Layer 4 of a small transformer language model trained on English Wikipedia (16 layers, counted from 0, width 128). Numbers have three digits each and are written without spaces.
A neuron adds its activation times its output weights to the MLP's output. To switch it off is to set its activation to zero at one token and run the rest of the model.

Output weights of the MLP neurons that the questions are about. A number n stands for (n - 500) times 0.00033.
n24: 738598443559625456435147476400666596579382510604240537466551631613648459574556181567579500461622377389401554423613460410465655642398463456595341541807312464537507662438412480740392265503523641493536539559616536562389414602510416547534419539503535604365507489707397542564607510507556507464289340430588420385637585418356546497378403745416531484453594583538520320589671338598389423483555
n25: 570395610492581360497386631362337541485561307474414475546562576365498661558431469461479707516604453560577417553505598452524540490482500397378502526413426490533649396487553452557556661477495402465407408497531535645356567604570643533500510505661345488447593524522451466591590594413508583481590468346404640478544685429458653485467505633519416609585477542574373487469560391571528463556337
n72: 537383368504594488525441454508546582736423596744930925639508416643316370540748520345624575475488691364318372600540460564521508512289613335464350533448553453583520363859646528523632516504500521369675646637396433347428439411355540496496611559442727442416451500456430388488389593508479442585412468421596636281465471336368492472262723289473780367568387314823309346631504444391764766367310
n131: 691486500447336434305268899703693462391747528471529857547363407426096406662398298341309529365354551318441435422445509491544632257430827598495468396535618523814121234571406551387631505580536467671477631332540386586723557575706218542472656481529362714319329383578676236258315392782294571339519413360505486437807675743338141412537343533500227596348584667509453383633509300463610505365390
n142: 487552621413515601675338542674660344515462494307593656475436341309418459512474487445670451578358549590469453509325469503438537583582415366513589414359779503439439569364380682369482531459428628624573708436545411545519436450439394422471407585490391431806487493370529490562398415484622503401351546607673519530351536691476542260569432307455472479503631584522368415529615722453635460641394
n167: 289687451373271442357641525549468668243442451437432406654316664622608467443363823586395377556662431584593341402318467569604633504488562397620625471592771637652318553421330388504882544429349462716186453542473456555500345624487349475483500560589331496406383414346760419500173455666530677603455545700433475596380186456528829426146545421374371570472434403375786331508475578566344670352597
n216: 375565442629401407341685700400609564283525350677552655355449479392353487533355589704698478535449425418595638454203613467186574547089799504504335406311611401386413420423707694549565418607459655737427548526484516582617611221504229241350753562483534629597624333537637517294226699593435289322375396404304655545435496606451242148382529364359364429271382569363453542526475593572319454395629
n227: 734622375589454591291623496359477444665492594605278441372648476286722428469233710548520586455603473488554496547318622679479485565488595299449597616217249481359616390656623646439473357396496050668328561476586404710618412540516488614488398508504367523563696529422605593335564488429715593822567418492338581420504467843489590418551457552700576645578461322696365595275312575512702259615447
n246: 424391546456605637399542494506381623380710610364582555456343469710539419283423447395380439494388232424388356607503485689422530443584503368559473349573444497698346512569624432389464518503518591329515417427406352434383516348503653411563515597554383574540308536491733306457610621534370535512567381427543503503482690715578522457497518553456550459412383433660587723591460491562696473587557
n264: 416535050515429563613561734662449853326524677525386726222779505700627325510309306378530595605534424638561184753401385300490330697291543024340585024402866429510557582520306892308449434476356456438579435654642627702207392553485533471633399550634515620731608540586539659534309297403564446384452419610380589603673480579216720582346519310597563378172538460353519485829510394403352652659480
n321: 569486374579553322726819430500182790566573419625528347408555495496632331357571541620509790472587714769647424410251414612695447625482718640663695518471546412471784514569454814179588456592430528549566364514358615787378284668402491464352465363695305821595468391764237491148302336413440546583284697472387277482592505399662674739577738390296610538446545500583514505735748518432773295654472
n437: 273451593434283375509437557483586670512248326570802462362582679475425397788740461448701650349289433850450792665492462640688525583414350432560450665669634604509705410171749689467595504621459304542810363316577688688355730573531572789461512549395623439585600308618452430538717534504474295672742395474505785512587669322339358653517479534349776588673517715548448547570419590573430546633430
n440: 405444370370541547586504313485345594459431328626808420555406672492354430435448419712402420552671454595534603458387558222395621358508153293326511621714613752508613600445469693620385451477381602496496296555386443484699445399619244255410456689567603319546469488432323476661359643419563488308607603436613263276563448589693420565554279566658519641530416488785380481320358565272634394477449
n450: 425609573517695344496484550375649517437671597279341690475818516480243652371538606675359307390496689717815532480432439516701536662594476532488628645356516409332584463541463320362677759322375429528524597759717504729569537602546641532318667513433621566370645551215483458382521390566621234234629544399465446251642534504339504447415391553710336469383504475141365618641686415602392492231538
n464: 631421428509525483487666373386455933529330416635570445616621305500641633231509397748770548703736680644325542559371483534348346513132453432474688587450608276555287628276461547368504467383570747227496337557500529570851465551448424838487589438491134561462318602865569535475405658547539648332306580566643496475475624706438513564517807504638513348450517648332628517656648330530374458449430
n481: 482294208722487395386411513659159676622448440611318410474447302632681360230658517614624353365578572389674577765517319645436470447626422685786445641523605525359475712434543799260613525395587487615412437478582390858659557722438689625689607220504336649470553491538482389358575313217478632729491602603331398647379360688337518569314598456500526313602672637820722604478431772561504675478544

Each question names a token from some text and the token that comes next. It shows the activations a of the neurons there, in the order above. A number n stands for (n - 500) times 0.016.

Then comes g, the gradient of the next token's log-probability with respect to the MLP's output, scaled to length 1. A neuron's effect is roughly proportional to its activation times (output weights . g). A number n stands for (n - 500) times 0.00084.

" aut", then "op"
a: 627686650503377497489504416499521492495505496496
g: 468429496351419585385535419449598419448453333548455524580254460567555625490433417504578530478151387306456436536408563598480545604638586461567398516564207472575457477519293550413457570544479440687465567383477475344249727593656519411571337704492469453392366513544459605518515501593393370429596606390336525628541286618476488587621660450538454448548471487351322435668439629410424314487612
Which neuron, switched off, raises the next token's probability most? n72

",", then " Mal"
a: 491499488495451532507498459502498494512503512492
g: 532414772606594401454588508408426603519502338469505363529502314606467614585676563546571434308502595441639487376486505512327430554547407439449508543485571516673385588438331536370616524476517455820398597468431415634365346443616650400548600332477272344503299473421563490588613493326524269423580513633592487494392312473520568394510657409359500456359540638384404427540685552391386660456593
Which neuron, switched off, raises the next token's probability most? n142

" with", then " National"
a: 540537495531452642485511484507504500492496504501
g: 390710641472604535530601527400446441362221509625457329485391570657644666335409540426554453342574545485575533553708414522367476448403522439448475569312577419497431496441391520355491419335438703661289596531539511605642324562593314615555378466508538408519416500419515511411574407374785645235610480609593552410416468452450345553434430393398257485509341477520484567603492515405342543515557
Switching off which neuron hurts the next token most? n167

" her", then " book"
a: 525507496688403501498512491494488537499501502326
g: 426672545494463704398488804417596324472473738499634693605562413541452485563456250501558630366407491573436476660407429417486422375541494475508426459521630474502514457638633581446504490478486594379454600661577420574592502601462422555403274439624348334515479363297743543522485524612445721467596668651562459447435540565516549517474718652734488491525486445655497482420580379717562674441455
Which neuron, switched off, raises the next token's probability most? n142

"her", then " operate"
a: 506557505505501502486493527497508478275488499488
g: 420528728484629568329289415775607492421543332473580653410600680510427613625509294525535448501424753363454511398347566759467439684663499492550669416593405613391494508492497440556504485417421668512538790282515556437446541388437727517584269517517531456406380394596411471477512568603405385536477439394486481565553449610556606368571463323525408539633569351417390441498523598418506469444576
Switching off which neuron hurts the next token most? n440

" serves", then " as"
a: 513502493565497494500492270504498504494511500493
g: 276393371571455678372502440495433356568556561442412513316464451515491595454609309320749452669363648518603447566686668467666597651319632465274554361490484531510588703480592350531326469319465456596685422496605360586331461387377603751592416460376699485411586588410564569516509488429541656584385484395538513477585467496450517524397559528409432544553574443493345574536404456487565719488405
Which neuron, switched off, raises the next token's probability most? n131

"mir", then "als"
a: 509557519507499503508502401486491505488493499498
g: 639532559475562666382497576816555627557479548419423544533569483562506322504491509468497728576574527772634678300566474591645469598531593519467684478356480559341414515578551567384457668535443361605689345474485618311509492479464531549483473519382440488504513399383598223405558343511522600464538278479454682636637645432678480579624546437434514431326638410338425358675432482555608639510467
Which neuron, switched off, raises the next token's probability most? n264

"en", then " 1993"
a: 512499501498507493524496499499364519507492514521
g: 473657607579408432422498385346575595496637559374538456648439647635432559563447414584362427545479404284401463601410445432612509376456330494346280374698591408528346404571583382511496369465507578538325756549474558449503666569494636478530375477526535268482535348486458458601617692448550354423495648529560617327331332453646555398486496420634484560494477478548470302541525465205531755398575
Switching off which neuron hurts the next token most? n321

"t", then " Prop"
a: 500551502499498500497391502511500518507485505495
g: 450557317401454366427459391476503576465471481469372570416574567241396595508476553661438461377511539659471442591492575469651414581450413468418649510398363717544503559630712751612523528618456537414478249454616456370734673473584382560495483411459435382584554578614365453381559573777385729263468465365443491510524451400435481403440385467576273637440394459392574655501398504507366416519674
Which neuron, switched off, raises the next token's probability most? n227

".", then " Ze"
a: 489492491500509692534505295436500497514506493511
g: 472494531466506505500435449509572540492283546521613444330383552380441485348401346469520552479607750397667437391504243380353432460432383495548558367338467437515628644529433326538650277365413458468451546611557500535398511290590274453459456348558195735609761527592469418451493552645498403447312629630561629431546421515421474563515544534369457486585727379397400449608452390469422477594494
Which neuron, switched off, raises the next token's probability most? n264

"ema", then "n"
a: 471627499503491500496265496500500534500495499498
g: 387487579392543498578381387730593506457477532389452496527246498543464585486700445385313643773377573562488526343435359524466309509574573479537663482521485466479485621444504632499496648357565463533458366685597578477206530538535346455433568545278485510533433280458550785580501585386279460633525570523405434574630457261650645416486553377437311275541583540563559483540514433546502555530529
Switching off which neuron hurts the next token most? n227

" serving", then " the"
a: 498505501557471500491500446510499498492504501543
g: 582433572507653394788520507438468679513428389668465467547465563559475396691149489549422662400644417518412490412439453594617429520672484441674529471524424503419366484546405591523555368517532574760429478521463520534473601432516334327409578591709288453627531271571389434409421514306394441398605425624422414475464349378470598606552602600490647520363408489538727417544656682570478407565514
Which neuron, switched off, raises the next token's probability most? n131

"iration", then " came"
a: 494506470507501497471503343494500512474499492506
g: 646553521401669375505572538441443412639446615517606262687506485526501620390568454698465567413446394394520530506513502494423598367473457587400552560392408485467357524526340457515609669493593468628543418470498532595550557608369512383521540527462313685770594655334560506378526684452447455598471493548557748474492837505454424450436452603639620674581454497460429759524359312396662567249411
Which neuron, switched off, raises the next token's probability most? n246

" country", then " like"
a: 503643500502507514630500469500494499500501495401
g: 471574523438488626472429227422386611551471434318327626454584354334522551623607647525713390751503521543517541404589594524461576585529331564383363562459483521567521616576754331628463396522408503422400394362447597329204372581466480640501413517367511379600540430339380539444404449380648326580437503453692540546570459634525619578471692441479623521567440533474452333356550487330373363553451
Which neuron, switched off, raises the next token's probability most? n216

" task", then "s"
a: 487672585507495359497502325500499503512492496494
g: 435422585467552332526549357601481377589468588309500513615328538472454490641735601413526597635495524447422368449628462488482465410425580560453430436422387522506587378510403672204433556509660705331581244259481469464529582506351556673550473532546300415603625567583591584570537473501531680664342687531518455409463612601546459550411463666710397418436580585618557550419734359648468393621556
Switching off which neuron hurts the next token most? n167

" pro", then "du"
a: 557777505523498454487513397500510504501490497498
g: 598623546375412487709589615334533660460426619469510607670641426503344377423588430537568455393480561335432392631416485438445573542576308502574436424401590497447403322572312402675579553608561330510562424378347456343584445524540684561661549404297273682538640702391478635489587583356514573511525583459236472656503460460661504735433490417603525508556718607584453523375461490610477545581504
Which neuron, switched off, raises the next token's probability most? n24

"on", then "nan"
a: 427618479487484502500411510488494489501499490504
g: 445416660508535533408591538673589249434597423627465631681316434563340492450482401495417408563367451491581483338360525676472534635441976425455696338339555586515480384485348576408449532543455664477438365358408550695452545387567700441481524659408471548439564607591375534488449603619459470515467536440501504473498438529597591447400628542353355292493456310490486624541456493623597464418638
Which two neurons, each switched off alone, lower its probability most, in order? n24, n227

" Number", then ":"
a: 522623492513503513495503439502500500498501491499
g: 388427480537464498395526681592396554523540520493729632494557577535669554582411466458511455346410299359451610560474310495610448712448666349363533380598473586587508564507425523656398410448443700620509640614500551659401538257451471456282272374281518502481469371481578711515466532508652491610265552590600474330463662578656547460547623498307501426407450424552542617608537456499515764419538
Which neuron, switched off, raises the next token's probability most? n25

"jo", then "urn"
a: 514644501511457505506497504496503498554502499454
g: 410361697576383445650588582574387459435521397477454518504418414481546403448414464385554403338431664550479393412584618441726407448326494458565599490416624601540451638689637461469491566584571479596561675525512384442503415438574312510478349541627575419443368732476397396417544590533294613646396500503637542464607743481578687671484626506326676356755537423632581422371674511694571504480342
Switching off which neuron hurts the next token most? n25

"e", then " inter"
a: 492561472509494497511530471501503500434502501489
g: 435528649599425483489556395579466331564493336674389303274495466434570478548472565557516405417438624435615402388562631523613478784657564465533686417635357387684557560610649530541443343414558302554378384550545507562619514577807521410554388567461420295566462406623565240498542450485422702535503658435489547488545593497496584474498602742334521549527403507638551677442495684571545412526624
Switching off which neuron hurts the next token most? n227

"i", then " Municipality"
a: 585545500500370496502411462494498705502500504502
g: 514296445508605376544545406389519520467230286753571545436540569521687543522487429414535431599465288396493605556563514517501424362537375431506403654292332434517446421485362443582339401618568566594459504632326457430478364518477550507523506436420515225543634629470691594581482499436305525609555432502173665426455505415483434331601539424490332341539540578376716552464350533421395455375611
Switching off which neuron hurts the next token most? n142

"eta", then "ry"
a: 519602516500506502509515488485502488518504498501
g: 587554606650403424475490282632323497614473446644526492470561703474589438464821663571464526481518456530486422427752366429534500580429449557529502479493598414438469524388876494589372533528652687459589369517401391478455528539451455501324513471460436262740468602543384484475581521466490766536412581450347605579412521512612450672522523587367338561647546431565466371456607507607238572546595
Switching off which neuron hurts the next token most? n264

" gu", then "idan"
a: 500861501510502498547499475494511498576503498497
g: 637655603337513403520579515558554565541554392654430342748568538351669382544533648443401355348537470424571586398395452523548362313395365640395644605508551583552486592507453304452413500524536470827516477385519492681318603382576645508633296541547449727691303541488598480529611473613421630346371601306685523585532640510506474531565312521500438523501658486560589420494406387496519565485480
Switching off which neuron hurts the next token most? n25

" by", then " Eng"
a: 513501488498462521545489500514489484493502500503
g: 393663385550486439373568518356473615570636488787336573542555409537402541403526497539609660408616593640449420523358443388480510460331654508485507441412399659486675633622534550513416522612452539615354564645456410545750455573418525336487416518281467600347485607458574514576590688600540452322464541497312559568456702420493439485429781678350383547538277416696509591353608632552486527411543
Switching off which neuron hurts the next token most? n216

":", then " K"
a: 516502490498500491427561494498500500473500502503
g: 581327578610516583748499449480652474538452706409300425610614396602391521644632619562627522393512634475514623455430413539613516453528494451428722501398240434482461573404537640427567464345485585384597642653512607477789553597331480483557359476344525766557373454509413497607521561448344462493510548504657322478578400591356678622498569573534493572346477568484455417504509335256674362535507
Switching off which neuron hurts the next token most? n216

"atory", then " which"
a: 483538484508504507472507508498509507395527500478
g: 563480584462548537345404541695499620362421610345527627474629691387378544471485416551396549565662431746475660405434457507660578385317452546664580484436450377495545417501430514552593386628468510296442405524533597333511582512417752588531504496598434781528582369479382489397512615471651384239528444391501564410643607352455468582422367452682602547674556300338538500474508472526316321411374
Switching off which neuron hurts the next token most? n450

" interest", then " in"
a: 487538482505509490557506228487510509501473502464
g: 561492493530368647526413510516514423419429386388448744515529684569557505327592354495360474369500421579565454542486471595594540709728401532561403390607549482554524565461505270438334441402480273535576558388433790311520602517568586317461456473451484480463418433548387656520401533463584580519538304405513528415750336318544635280603453410481618556697570492419608239576561675559414541384480
Which neuron, switched off, raises the next token's probability most? n216

" aut", then "onomy"
a: 691762616504292497488508393500499497494504496499
g: 537539495517514359501521559467387618536683516318347517448455566555626509576427443367275448554676405511474776651655422640498497246366579483410425654346366567408459457545631513571575484332640576538569568558588330745504549395565443540616547390398469534460595342424510523388415517411511159280560341609619403490379501520428376211433479523485527453537510683551524431489362439578429530410587
Which neuron, switched off, raises the next token's probability most? n72

" Te", then "ar"
a: 539921511509398515493494496504491489499500501493
g: 427444497366527454447396502414506337501376479294554528353517423439278569512471402479531431479609369613510558394553682498568398496463334431573384423337574338403534452543645536377598284557465285451627389583630632272306546552514337510588297548487584407424669628611549424475507449638343545446439564294212477389704635465575662467400742582551621530603592510481529496399455390491425640569524
Switching off which neuron hurts the next token most? n25

" over", then " Tw"
a: 490505499493499515544502502501506500501501483489
g: 539431338638434569498296564519457424513597468559551609543493386631419530429378324714477634469433537386481415459545345432414419569422774491610417565440397617484337521386589659395455214588481711477531559663363584621632542476587425481398454440461574740582397267471633567432525634535586210483576417446385374553589434483583669478578593661486485493459562258551419629645394555520617429473587
Switching off which neuron hurts the next token most? n216

" he", then " wrote"
a: 468483518481414506495504472487484493499508515135
g: 649397445489597568536331526291500457635505631555506603512401331410552480338435295663471507395675393506497426429536540542506592658519639479614525561461526532634532452651396712671413482476477307157516427548577512389629615419551423435275282496555477473664433289454652573358474479632312357429558570560577433508343679401423543532630653719404389486544436577517475486458361441516532570400610
Switching off which neuron hurts the next token most? n481

"in", then " Ö"
a: 726498502502493509537505517500499500465498509498
g: 553519504419440611581398477212628391464617629416346313605430448588464295502539683398412499546787492502526517185560520464418586354459439522666689449502420481624461536510215345448583468432478282374409468681363607345365505412560546326527538441499544524387534429657464532690436438553513395415567361535528420456667404547351670607560476581450555371618604510451440403524610437410537553493360
Which neuron, switched off, raises the next token's probability most? n216

" recon", then "f"
a: 592683507513501470492502272448501498486500497486
g: 541659613662647573478528552499546536532607513373433481585555338529694502502448308572499451297454457521424405415704318341792433639498626592668533536469361365499344514513546615419537424425346492474530612535604637520217490554366468392547414518469585496445275589431449447591584420759397479517348465433561738471692608464589557477627416516543509561595548550497449292682668485614456326477604
Switching off which neuron hurts the next token most? n24

"po", then "ns"
a: 497499804504497467478497332541512499497500460492
g: 539456350562559561572574506304557496697573437514350491420563677517433612435316427554589407433382399649482396565530491605637447569676498726560345497396433415467449496452485503533405715567692523473486461420440603328345546471397402390716598585478309492464554607269622512653671647279424380329395400487379535514499460382432435437588522429460360446388416578586625601678523587537682781459408
Which neuron, switched off, raises the next token's probability most? n246

" of", then " London"
a: 491505488505504480502517500485497492502503514480
g: 314459414521463381481344550461488558474349516406478545439696602772502507549389520561418591610438645453471541225450464505251426471477530609652573432570405372394491297500505425623514492418424509269489386386467488286373445339179511515306484508487428530544379502628598604589497627537387422432413417448610403380634401376565529353448522391554529656750507580387516633396446553312370519353471
Switching off which neuron hurts the next token most? n481

"y", then " Manager"
a: 588547511503399494500500495494500495485496493482
g: 546653439437519529554443614772572541619462663602716423574523531414514676478506358568543520646426492424614515558471572643634408366692326564439410535617332713446540546488589469463500602442436525489493730384489448442672595652394403464588452457390473218431491411504638483443565529484382554416614679558417647612465253495771453464595531538747641580309508419492512462622428536482536548564723
Which neuron, switched off, raises the next token's probability most? n24

"\"", then " He"
a: 511479487498503501521510497506505498460468374505
g: 631513567502450598563591603680521510411387468444559607540191575493600402341384456511529695555548534360586442393376405413257488693534368451612357571506519614494633646443441435428637266596469416532493446462309531491367556475568553383587583336381550483668620578475424476559345228452458584429480637425687572489545373602509666568492377589498360651464672452446222367571510458525583410646417
Which neuron, switched off, raises the next token's probability most? n440

"ur", then "ce"
a: 500497466574505499499494500486500525499490501504
g: 349435426541319516370466448277458661538530473695517562431492744523578394490535255456722507432509628300520394543561390527380478412551721655621710440737544596425386490405471585672461512544554455536477616580461629521649497587650646781281528586614473564668414554499552598363323516483497587514407528442286411585658396616574659471589485520497608398456523485536512328560490532535539562428417
Switching off which neuron hurts the next token most? n131

" only", then " been"
a: 519496896488495496493457499502505501437506506499
g: 302632495591482504380489565301534409542445418484673513481392658448581504659607511373369608290492525586329697461421495477566666482445314544579420367300451485446425449487536670500406655326458517359559530463530456421347664666521561497320457398662358400586465613652416510718375553473456611402640405326553626529615642271559459618439459492346666465413592522442505712432548346603419603502402
Switching off which neuron hurts the next token most? n72

" media", then " platform"
a: 511690518506500475510502281500522497500499498499
g: 631500548485614539444435473688421588434415329749526361407435488367556457519582439471459451484737491495604520485528615637612484640602324439510572497639355335435398448206449351580423340660407270577372513500506594547652473624566474286460574421399420596453637456863419468604634499529588503624466520508455448454544265597581353483661548520405662553628448438540432424564306463468592517580566
Switching off which neuron hurts the next token most? n246